Layer 3 of a small transformer language model trained on English Wikipedia (15 layers, counted from 0, width 64).
Take only the direct path to the model's output, skipping the later layers: a vector added to the residual stream pushes a token's score in proportion to its dot product with that token's output vector.

Output vectors of the tokens that the questions are about. A number n stands for n times 0.027.
"gr": -40 -10 17 -38 -36 32 1 33 -51 41 -66 13 6 -24 -2 11 8 26 -2 1 -27 -8 -1 48 4 -13 -13 33 15 15 -28 17 -13 -24 23 -1 -20 -22 -13 39 76 18 25 1 2 16 15 -8 -30 -39 -16 -9 23 10 16 23 21 11 20 -4 28 34 5 29
" been": -28 -9 -49 -68 -16 -52 25 1 -50 -15 -9 -39 -1 -2 40 34 -4 10 11 38 20 -21 -3 -3 -16 54 -18 44 1 30 44 19 -17 -14 -42 8 -18 10 -44 24 20 38 -22 -38 47 29 1 19 4 -2 -36 -13 8 -17 11 -15 45 -14 26 28 65 33 17 15
"k": -46 -19 5 -11 15 28 -13 13 8 0 -11 8 -1 -12 -38 -21 -23 9 -18 17 0 29 3 12 -15 22 -29 -27 32 -37 -20 11 -35 1 -46 -5 22 14 4 1 49 12 30 11 7 -7 48 -4 22 -11 3 14 -6 9 9 31 -3 12 -14 -47 40 -10 7 5
"gin": -4 -27 40 -21 8 33 -9 10 -13 -9 -33 18 45 -41 -2 9 29 57 44 26 25 -11 -5 63 10 84 -24 19 -11 -30 14 46 -30 -7 6 -18 33 3 7 14 -26 58 53 -26 19 11 -6 55 63 -19 30 -19 17 -43 16 24 52 7 -24 22 35 1 -8 41
"ited": -16 -9 -56 -53 54 11 54 29 -29 20 -20 15 15 3 -24 -2 14 7 -60 -5 -7 -37 -1 -24 -16 50 31 40 9 -7 10 76 -11 -43 -57 -32 23 -2 -21 -4 -75 3 -5 0 11 28 -25 9 9 -24 25 -38 10 -18 16 -2 39 40 -5 -8 32 3 8 53
"at": -26 -21 28 12 2 26 20 8 -7 -36 -21 -16 -17 6 -55 21 -9 -11 -23 -13 -8 -2 1 -26 -35 32 26 -6 -20 -29 -3 47 -14 -3 -18 -2 -11 -25 17 -1 -27 17 7 -16 -22 -11 -5 -25 3 18 8 2 -11 -3 4 -11 -20 -11 -25 2 0 -5 -29 -13
" were": 19 5 -38 -35 -11 -11 -10 -14 0 21 -8 2 -21 -5 9 -3 14 29 -21 9 1 -12 1 -23 11 9 -43 47 8 15 22 11 -28 6 -9 -14 3 1 -48 14 -9 4 4 -49 -20 21 29 38 47 29 -28 -1 -11 -2 20 21 2 -29 9 -25 29 13 -4 -10
" right": 3 3 -17 -10 13 -18 25 -4 2 -20 -23 -13 -43 -21 7 10 -34 43 -5 37 14 -14 -2 18 -7 -17 -2 -10 -14 -12 -24 16 12 7 29 -17 -4 -23 -27 0 -4 -11 40 3 43 9 36 27 -16 19 21 -32 21 -10 -8 1 29 6 -8 25 12 2 15 1
"ality": -58 -66 -21 9 -16 2 41 39 -13 -40 10 -49 47 -21 18 86 -13 31 8 14 -22 -7 -2 21 -28 60 -34 3 -30 17 -34 71 0 -32 -13 1 -8 22 -56 19 -39 15 26 14 7 32 2 32 14 -1 -27 18 44 -18 -20 30 36 14 -43 19 -21 -13 1 -37
".S.": -18 -54 11 -76 -14 15 22 3 -27 -28 -33 -25 -49 -26 52 48 36 68 0 41 -3 32 -1 -7 32 6 -26 -1 -22 25 4 -3 -43 -45 -6 -53 -20 -21 -7 -30 17 -10 3 -8 -41 6 17 19 44 -51 -15 20 11 6 -62 40 21 -24 13 24 22 -22 -4 26
"bert": -31 -43 -4 -25 49 26 43 -21 -28 15 28 -31 1 -32 46 -22 71 29 -40 16 13 -55 1 55 30 51 -43 8 17 -28 -6 7 -29 -31 37 -33 -29 15 0 8 -36 3 21 -37 -1 4 -6 -6 -2 -26 44 7 39 -17 26 -2 19 -5 28 -29 32 20 37 21
"ried": -18 -24 -36 -32 13 -32 12 -31 -52 8 -22 -49 -21 -10 13 -17 -5 34 -20 17 0 -23 -1 -34 12 -39 -34 -15 20 -27 23 20 -12 -54 -5 -44 0 22 -7 25 -60 20 -22 11 -5 5 21 28 -22 32 5 -37 17 -43 11 28 3 -2 17 -2 54 32 1 58
"oth": 5 -37 -3 -52 -1 4 57 17 -46 32 -3 0 -39 -66 -16 -10 13 38 -25 16 19 2 0 -13 20 -11 24 -11 7 10 16 6 -27 -23 45 29 -3 23 27 6 -27 2 55 -13 -10 -13 -2 45 19 -18 -1 23 49 -31 -5 13 -3 -23 2 58 54 7 -7 -44
"ed.": -50 -10 -17 -63 -5 2 26 -15 -25 -29 -17 -52 3 -5 12 -17 49 12 14 24 -27 -24 -2 -49 -1 -35 53 -3 -16 -8 47 49 -14 -24 -49 -42 17 0 -22 36 8 -24 -13 5 4 12 12 32 27 -13 -16 1 -39 -11 -20 13 42 1 -14 -15 60 -9 -21 8
"ist": -11 -46 -36 -17 -21 -40 11 -18 11 19 9 -15 -9 15 -20 13 10 48 -21 -6 -24 29 -3 29 -13 29 40 -2 -21 -30 -34 1 -13 0 28 -9 38 -28 -32 6 -38 -8 22 10 -8 -11 -38 2 -16 -31 1 -34 4 -24 -37 3 0 -11 1 -48 4 34 -21 -27
"ount": -6 -41 23 -13 28 -66 58 -7 -25 23 -47 11 -19 -46 -9 31 -12 17 -5 23 24 -4 -2 -12 -31 16 -4 -22 -2 -35 -6 -8 -3 -15 -17 -34 -29 35 -44 -5 12 7 48 16 -46 17 -11 25 -34 -12 5 12 33 -28 -42 -2 42 -12 -18 25 39 -13 -18 27
" also==": -19 -42 -75 -22 19 21 37 42 -61 58 -8 -6 -8 13 4 38 50 56 -4 48 42 7 -5 -9 2 46 -50 -3 20 -8 -4 -8 -25 -53 5 -19 -52 -19 2 49 -15 20 -50 -10 16 51 -12 19 44 32 -61 -58 -6 -32 -33 -3 -25 -5 1 -33 21 -13 -12 23
"ory": -22 -17 -2 14 59 20 56 -18 -5 -31 -44 -51 -7 -24 41 24 17 24 17 -1 -1 16 -1 1 -32 78 39 -17 -15 2 12 40 -20 -5 4 -30 -4 12 8 6 -50 7 38 29 -6 9 -27 80 25 8 27 13 -21 8 -7 35 -8 -34 9 5 5 -40 43 -17
"ational": -77 -19 -59 -20 2 15 44 -26 15 -32 -17 1 1 -14 -17 -6 14 55 13 -3 23 -2 -3 -5 -34 -6 34 -21 -29 1 -17 23 -93 -15 -29 -15 -31 -29 -39 42 -9 66 1 -13 31 17 -2 -6 35 -4 -13 -27 15 -36 -16 35 45 -11 24 31 -8 -13 -14 2
"os": -13 -30 8 -14 24 42 24 9 -9 27 -16 18 -37 -26 -13 -13 27 -19 16 -17 12 17 -1 14 -28 15 35 -6 -13 -19 7 2 -22 1 -21 15 1 1 30 11 -30 2 -16 -10 -3 -8 22 6 -27 19 -2 -4 14 28 -10 -37 -5 -22 12 17 36 17 -12 -25
"es": -56 -11 -5 -14 30 -24 23 -10 -10 20 -3 -3 -26 -11 -17 -27 -1 34 44 -8 -25 18 1 7 -34 4 30 -4 20 24 3 36 -13 -3 -8 3 15 18 15 25 5 -22 -22 -16 -21 -1 7 23 -30 41 -45 23 -24 2 6 -20 16 8 -5 -48 5 -15 18 -26
"K": -32 -38 -10 -14 19 23 0 29 5 -19 19 -2 14 -36 19 23 -12 22 -9 42 29 1 0 14 27 21 -4 -13 26 -19 -6 -29 19 -23 -30 1 -17 -6 -26 10 24 -5 0 -30 -16 -5 40 -6 23 14 -24 -15 -4 -3 -16 25 -4 21 18 12 13 -35 29 10
" School": -55 -7 -10 42 25 -18 21 14 -16 -3 -3 -36 -16 -30 9 41 13 49 -32 5 2 39 0 -6 50 -4 -17 -10 3 -37 -27 -21 17 -10 26 -24 -46 -9 -29 1 2 43 49 7 10 28 31 -1 9 -16 15 1 40 -14 -42 1 21 -13 -17 -13 2 -22 28 28
"3)": -34 -56 6 -37 26 -13 12 -10 -43 17 6 -13 17 -8 -7 21 -6 -26 -14 28 -6 -30 -2 15 25 15 21 17 22 -18 18 5 7 -51 5 8 -17 9 -32 -4 24 10 -10 6 6 35 -4 -1 33 17 -12 -10 -26 18 -11 25 30 -33 17 -6 42 -25 -8 -9
"ous": -2 -18 -4 -50 35 -27 2 -2 -17 -9 -45 -38 30 22 -16 -40 56 15 -15 -11 27 -5 -4 -39 -4 8 26 -11 -1 12 34 21 -61 -1 29 -39 -3 21 -13 22 -25 19 -1 -6 4 -6 19 -4 -43 -11 4 -35 51 12 27 2 30 -10 -24 17 11 35 -2 -22
"ton": -20 -18 -14 -68 12 26 55 -12 -20 30 17 22 31 -24 31 40 19 50 17 7 22 21 2 8 41 30 -28 -16 28 -38 -23 2 -39 -6 43 -38 10 55 -9 47 15 16 37 -18 -13 1 51 -22 2 -19 16 -16 -2 -3 9 4 30 -22 2 -25 6 18 -3 46
"outh": 13 -22 -23 -8 46 -2 80 -5 5 -12 -43 -17 15 -51 -20 0 -30 44 21 14 43 -22 0 -9 41 43 -25 -17 18 37 -13 43 -21 -22 47 -47 -30 46 -46 13 -10 17 30 13 3 7 56 -14 -13 -9 29 15 9 1 -43 -20 28 -27 -20 61 67 -71 5 -25
"ters": -59 -24 -10 -19 6 -25 34 -42 -56 -2 52 7 -5 -14 8 15 20 50 6 9 63 28 -4 13 19 0 -47 32 -27 -10 -8 30 -54 -14 44 7 4 9 17 41 -44 2 52 2 62 18 65 3 7 8 29 -24 -60 5 -6 18 41 3 22 -74 45 21 -2 -12
"°": -29 -24 43 -28 25 -1 -19 57 -23 39 14 1 20 -33 -2 5 44 42 15 4 27 -29 -1 11 24 -3 -5 -5 32 2 -29 8 22 -33 31 -72 -1 -2 -35 11 14 13 -3 28 -2 38 8 21 25 48 -33 -16 20 -51 8 15 51 17 7 26 55 -22 10 20
" by": 33 -3 -5 5 -31 22 -4 -8 9 -15 3 -2 18 22 -8 19 22 -13 -23 -6 -18 -1 1 -11 -15 2 -19 11 -19 9 -15 -10 -11 3 29 -14 11 5 -40 -15 23 -6 -15 12 -14 25 38 -20 4 5 9 -6 -14 16 18 -3 15 -12 29 -7 4 22 29 12

Each question shows what one neuron of this layer's MLP adds at an activation of 1. A number n stands for n times 0.013.

n147: 27 20 -7 49 29 9 14 -21 26 5 1 -15 -12 11 4 -18 -23 31 -22 7 9 6 31 -12 1 6 -7 -23 -25 12 -26 5 -20 25 16 -3 7 -11 -28 -9 12 -11 -8 15 3 -3 1 7 2 -14 -10 -7 -9 -8 -10 1 -1 2 -21 -23 28 -2 16 34
Pushed down most: "3)"

n190: -36 51 36 -11 -29 37 5 9 12 -5 -52 15 3 28 -9 0 2 -9 -12 20 -12 20 14 8 -34 23 3 27 -13 16 1 -6 -29 31 -3 9 -11 17 23 -11 -26 -29 0 -30 -6 -8 0 -24 12 22 17 -25 -9 40 -2 -17 -9 -2 14 12 11 16 13 1
Pushed down most: "°"

n162: -7 16 1 19 7 -11 -15 27 -1 6 -23 -3 -13 59 -25 -8 -1 -6 32 6 -7 -8 -6 14 4 35 -7 -21 -4 -29 25 -22 -20 -20 -7 -28 -44 22 27 21 -28 -9 0 -30 18 8 16 -30 25 -5 17 -19 5 25 -9 -25 2 -46 -10 -6 -35 15 -41 30
Pushed up most: " also=="

n94: 12 -18 2 -23 23 -24 10 2 0 5 -10 -6 -14 20 4 24 6 -19 20 20 16 -6 14 -11 28 12 -13 -47 -27 31 23 -39 1 -20 2 15 -14 -30 0 -11 -7 -2 36 -5 7 -4 23 56 -20 18 -25 23 -14 -32 -32 0 14 34 -32 -24 33 4 -22 15
Pushed down most: " by"

n30: 10 1 25 17 -13 -23 -28 1 12 -2 15 -19 -23 17 17 10 16 -8 12 -14 8 17 18 40 30 -9 3 2 1 31 -37 1 -2 -42 -19 35 6 21 -16 -7 37 -21 17 22 14 21 -19 3 5 -45 15 6 -33 -8 13 -26 -22 10 -21 19 -18 -14 18 9
Pushed down most: "ried"

n17: -7 22 -13 10 -4 33 -12 36 12 6 30 3 -52 8 4 7 -42 -15 -40 -16 22 1 31 -15 48 -32 -32 -9 15 -27 -14 11 3 -5 -24 25 30 -10 0 -23 -16 -14 54 14 -15 -7 5 -3 61 -2 12 21 27 -9 13 30 -5 13 -11 68 -39 -26 -39 -12
Pushed up most: "oth"

n48: -4 24 14 -34 -1 -11 8 14 -38 -9 10 -12 20 -22 7 3 43 -16 18 8 -19 28 4 -40 -2 -15 7 26 16 24 18 -8 5 27 4 -4 12 0 -12 43 -2 18 -24 0 -4 29 13 31 32 10 -10 -2 -3 -24 20 -30 36 10 -11 -48 19 -8 -25 -5
Pushed up most: "ed."

n74: -29 -16 -11 -23 13 -8 2 21 6 -16 19 0 -4 2 3 -20 3 5 37 3 29 22 12 -19 -5 -6 -28 6 -23 -47 -54 -7 -2 -23 -18 -8 -10 -23 -16 28 29 -9 3 1 3 -4 48 -14 9 29 30 -7 -27 16 9 25 -9 -22 -11 -42 -30 13 -34 -46
Pushed up most: "ters"

n124: -18 -28 -8 3 -9 22 9 -1 31 3 6 12 25 8 19 26 -26 -25 -14 -2 -3 -26 32 38 1 6 -25 11 34 3 -11 0 49 31 -8 -16 9 9 -71 -9 3 12 13 37 4 -24 -13 -33 -12 -11 -7 -33 36 0 -14 17 -35 13 -25 11 -10 -11 -20 -10
Pushed down most: "ters"

n77: -3 9 -3 -39 8 -18 -14 -21 -2 -38 8 -16 6 29 -47 54 -25 12 -38 -21 25 -9 37 28 -1 7 0 53 -12 -13 34 -5 35 80 -13 11 -8 -27 -11 -23 1 14 1 -25 26 -4 -34 4 -2 -4 -10 0 9 -3 -9 37 34 -18 -2 -15 11 7 -12 21
Pushed down most: "outh"

n184: -8 -30 -4 11 29 -16 10 15 6 -24 0 -18 30 21 20 13 17 -14 8 -1 41 -36 -15 9 -16 35 43 -4 0 -17 25 -15 33 -1 -8 -6 4 -19 6 -2 -34 -2 12 40 -36 -19 13 -25 -13 39 -9 0 3 16 5 -1 -23 -3 -7 6 -5 -3 -56 -8
Pushed down most: "gr"

n58: -19 28 9 -5 46 -4 -8 14 -6 -38 1 -14 -8 26 35 -50 12 4 -46 -29 -2 -51 -17 15 22 14 -27 28 -43 8 13 9 -31 0 38 1 24 -13 -1 -22 -44 -34 -29 32 -17 -17 15 -29 -15 3 -15 20 4 3 4 32 9 5 14 -41 -24 56 -16 2
Pushed down most: "ount"

n163: -14 -13 -4 -23 -42 -11 10 -18 -11 0 -40 -5 35 -9 5 -35 5 54 -13 3 28 -17 -21 19 12 -33 -30 10 7 -12 11 12 22 8 42 16 -44 4 4 18 -23 13 -13 13 -41 -6 29 -12 -23 30 -31 55 -42 -35 -8 -14 8 13 -32 -8 20 31 25 20
Pushed down most: "ory"

n116: 21 -5 -32 -18 -40 31 -8 -21 15 11 -3 -33 -32 28 57 18 20 -7 -1 -2 18 13 -14 -7 32 -10 -7 20 27 7 -36 27 -2 -1 18 -20 -6 -33 41 20 -19 27 0 -12 -19 22 27 6 -9 -10 21 -14 11 -32 -20 9 -10 -3 -14 11 -10 -27 -12 7
Which two tokens does it push up most, strongest first? ".S.", " also=="

n71: -8 -11 -20 16 20 27 12 -25 -9 -4 -16 -26 -6 -27 -31 9 37 -20 -22 1 1 -14 -46 16 -12 -47 7 -9 -8 -49 -2 -1 -3 18 -31 6 -5 -9 -32 -4 4 -8 38 -13 24 47 11 4 36 -61 2 -29 8 -13 13 -38 16 14 -17 -30 -15 -52 14 15
Pushed up most: " School"

n97: -8 26 7 -1 7 -11 -11 16 4 18 -9 -14 -1 3 14 -20 56 -11 12 3 11 -10 -44 -4 -16 -3 10 6 15 -23 -3 -20 -5 -24 20 -25 -6 -19 8 42 49 -8 33 9 -5 -8 59 24 14 -5 -22 26 -25 -8 -2 34 2 -9 12 -15 8 -7 -12 -10
Pushed down most: "ited"

n103: 33 -19 -2 -21 -39 3 2 -24 17 -14 -15 15 43 -3 18 -26 -31 -39 17 1 -11 -18 -4 -17 -40 -30 13 17 29 15 -27 42 8 -9 -9 -4 -4 -28 -38 9 -7 -28 -14 -7 -19 20 -6 1 -23 -9 -37 4 16 19 0 13 -20 -3 -37 21 40 -20 35 6
Pushed up most: "ed."

n99: -4 11 14 0 -2 -8 -24 -17 34 -15 -13 15 39 22 12 4 28 -16 -24 36 -18 -27 -22 -9 -6 8 30 -20 -19 -18 -8 5 -23 23 0 -4 -18 -23 -9 14 -2 -45 12 -16 35 19 33 -19 -16 28 15 -20 3 -36 0 16 -6 37 15 7 -5 2 -28 31
Pushed down most: "oth"

n70: 11 -4 6 4 23 -22 7 -1 56 0 16 5 0 -16 -17 -26 -6 13 6 -1 20 10 13 -27 -12 -37 26 -44 3 2 25 30 76 -8 11 11 17 -5 -6 -4 -14 12 -11 26 -1 6 -3 -22 -32 -1 -40 10 -16 -7 16 0 8 24 19 13 -18 -16 34 -4
Which two tokens does it push up most, strongest first? "es", "°"

n33: 33 -7 -6 -23 3 -15 -18 -20 -23 3 9 -44 -15 -24 -8 28 32 5 -14 26 -2 22 7 19 28 8 -24 3 -19 2 -9 -11 -16 -7 -28 -37 -3 -26 23 -10 5 -1 -21 9 -9 -14 -17 63 -11 13 20 -32 11 17 -2 2 15 -16 0 -3 -10 4 20 2
Pushed up most: ".S."

n138: 14 9 8 8 28 -13 -15 13 -6 3 -1 -28 7 -14 18 51 47 32 -46 21 31 15 5 -33 -10 3 0 21 -33 34 12 34 15 22 -18 -32 6 8 21 -6 -25 3 -5 29 -32 3 -10 32 0 -22 10 -21 22 23 5 28 24 -9 -3 -5 4 34 15 -11
Pushed up most: "ory"

n114: 23 -47 20 -11 6 33 -21 9 19 -11 33 45 8 -33 5 29 -1 -11 29 53 6 2 -26 4 3 24 5 -10 71 5 -26 -18 47 -21 9 28 9 -8 3 24 1 -29 -11 -34 -25 5 5 -16 10 -25 -25 -24 35 27 1 -11 -15 2 58 -30 18 3 -26 26
Pushed up most: "K"

n72: 12 25 -2 15 -37 -12 -10 -25 5 -2 -18 7 16 20 -28 -10 -20 21 -20 -9 2 6 -15 0 -8 -14 -30 33 -18 21 2 11 33 2 -29 -8 15 18 -4 -16 41 -8 6 -14 -28 34 -6 -6 -34 -18 39 8 3 10 22 10 -9 15 -38 8 -11 -27 -10 30
Pushed down most: " also=="

n82: -26 -9 7 0 13 -25 12 -8 5 -31 -12 -8 0 7 14 32 31 -58 -30 -1 9 -46 17 10 21 11 -17 -1 -13 -13 0 -12 15 -7 3 10 46 5 19 15 14 9 26 -34 -24 38 -2 30 -37 19 47 -5 2 -37 -30 23 -11 -2 13 -34 24 -17 40 -16
Which two tokens does it push up most, strongest first? "bert", "ory"

n80: 9 13 -33 19 -10 23 -8 -12 -22 14 30 10 -51 15 -3 -6 -8 9 5 13 -8 9 -31 7 -13 21 4 -9 9 12 45 27 -8 -43 10 -27 -32 44 -12 -9 -8 -2 9 -17 7 24 -12 -5 36 -26 -21 -9 -11 18 -17 9 -16 -35 38 0 -14 7 27 -23
Pushed up most: " also=="

n126: -5 -31 17 -22 28 -4 -13 19 -24 5 -9 20 5 -46 -18 15 -8 -21 -9 -11 1 -35 -9 -11 19 -41 8 24 42 -50 -1 -7 45 -17 18 36 -4 5 28 -19 17 -6 -21 -2 31 20 10 22 -20 5 16 -24 -5 -16 -4 -6 -40 -34 17 22 -29 28 32 12
Pushed up most: "3)"

n101: 8 34 -21 -3 19 0 -23 2 29 2 11 -18 17 -10 19 -7 -19 6 1 -21 -48 2 -20 8 45 10 -21 32 -8 8 -23 39 -11 34 -34 28 8 11 18 2 -5 -21 -38 -7 -28 -40 33 -11 20 -10 -7 38 12 -3 14 2 -29 0 14 28 -40 14 -15 -10
Pushed up most: " were"

n14: -2 -28 27 -3 24 -2 21 -26 -9 -22 -13 -26 33 20 5 3 25 -46 54 31 -26 4 28 -8 -12 5 21 5 -8 -8 31 1 22 22 -12 12 36 47 -20 4 -20 -5 34 14 22 -27 18 64 -12 -14 -10 -46 -21 -14 9 -32 -34 -3 25 -22 -3 6 22 4
Which two tokens does it push up most, strongest first? "ory", "ed."

n92: -33 28 -14 -35 3 -7 -15 6 -10 -34 -5 -14 -9 8 3 3 -10 -34 -2 6 -7 -5 43 3 -16 30 -15 6 -11 19 50 -31 17 4 -24 23 23 50 -42 -48 19 -7 -15 21 -17 -22 -20 -4 -41 -19 7 -6 -16 13 -13 -10 -25 4 0 9 7 45 17 -1
Pushed up most: " been"

n165: -32 -13 67 -1 -3 -44 31 -10 11 7 -11 -3 -13 0 -14 -4 15 -19 -2 2 4 28 26 -34 -9 -14 -17 -31 -50 27 15 -11 35 7 31 7 -6 -19 -6 26 25 4 -19 31 -2 25 -2 53 7 16 -39 27 8 -6 -8 12 1 5 19 32 27 11 -2 -11
Pushed down most: "ited"

n62: -9 -29 28 -22 8 -10 35 -28 19 9 -11 2 13 -1 52 11 -20 -23 48 -18 20 -17 -23 8 12 15 -31 -10 12 30 -15 -30 -5 -19 -6 4 -10 2 1 42 35 -11 -17 -31 -3 6 -33 -28 20 -20 22 -26 18 19 7 -6 38 31 -17 -19 -5 -15 13 -1
Pushed up most: "ton"

n24: -30 9 -16 12 10 -2 7 -20 -39 31 -29 16 8 -27 31 16 -15 35 7 -5 13 -11 -10 -18 -19 12 13 -19 2 -27 4 18 -6 -13 -9 0 25 -18 23 15 8 17 -27 -7 50 20 -19 10 20 -5 -19 -22 -23 20 3 34 -18 -18 0 -6 14 -1 -14 -19
Pushed up most: " also=="

n5: 35 2 0 30 36 -6 -15 32 27 -4 -12 4 22 11 15 -20 20 16 18 19 -10 23 15 -8 0 -4 41 41 -17 2 15 -1 -37 -7 23 -47 -20 21 1 -18 -15 11 -53 -27 -20 -34 -36 -11 16 57 -9 8 -5 34 18 -15 -9 24 -24 -5 16 24 -15 10
Pushed up most: "ous"

n142: -16 27 12 65 -7 33 25 8 17 -19 -9 36 7 0 -2 7 -19 1 11 -10 28 4 -33 8 2 31 -4 34 43 -14 -37 -12 2 -33 7 41 3 38 13 -9 -4 5 21 13 24 -28 3 -23 -39 -18 14 -7 -1 -4 3 18 -36 3 -11 -5 25 26 10 13
Pushed up most: "k"

n144: 7 -9 -40 29 10 17 38 -33 -13 -20 -8 -25 -4 7 -29 10 -44 16 4 -15 -5 31 -35 -32 21 -1 26 14 31 -12 -6 -16 8 18 -5 4 9 3 15 -61 -30 13 5 -13 24 -38 9 -26 14 28 19 -7 23 8 12 -41 -5 -21 9 68 29 -39 -17 -5
Pushed down most: "gr"

n154: -4 4 11 -38 -19 -26 -52 14 10 2 10 26 3 -10 48 17 12 -22 -4 -18 34 -8 -12 -20 27 -4 -24 21 5 -36 1 -18 42 -74 -4 23 48 13 -6 -38 1 -37 20 44 3 -5 41 -28 -25 -16 13 1 -27 -28 21 -39 34 34 -53 11 -6 -9 9 -5
Pushed down most: "ational"

n15: 38 7 -41 2 -2 12 27 26 -8 -35 -17 -23 -34 -5 -27 -1 2 11 30 -31 15 52 -28 -16 5 -2 -18 -12 -45 25 35 -32 6 -37 8 17 -13 -19 14 -1 24 -33 13 29 12 16 -13 6 9 -33 3 -33 -10 6 4 -17 7 23 -4 39 -19 32 -13 -2
Pushed up most: ".S."

n139: 17 -13 24 25 -18 7 -29 15 -11 -18 -2 9 -2 4 6 -15 21 7 38 11 12 -15 32 8 6 -17 -7 41 -18 1 25 -22 6 16 -12 -19 39 24 -27 -24 32 21 28 -5 7 6 -6 17 -7 -1 38 66 -24 13 12 -7 12 18 -4 19 31 12 6 19
Pushed up most: "gin"

n140: 14 -13 -2 -11 -31 17 38 -34 19 -11 -47 58 -2 28 23 -9 16 -11 19 -12 -25 10 -24 -23 -7 -20 50 -9 -5 -54 -58 0 27 2 2 -6 -21 36 -29 0 -12 -29 -17 7 -5 13 20 -1 -38 -3 3 28 15 -22 -7 -32 -26 -27 -29 -9 29 -1 41 29
Pushed up most: "ount"

n134: 18 8 -19 -30 16 -29 -33 29 9 0 -9 28 35 -52 -50 -11 6 -13 -28 -22 -30 6 31 39 -41 1 27 -20 27 -19 -11 -40 -14 -16 1 6 16 46 -6 24 41 22 14 6 16 22 23 -9 -6 -12 -3 -17 15 49 33 3 -30 4 -21 -24 38 -17 -20 5
Which two tokens does it push up most, strongest first? "k", "gr"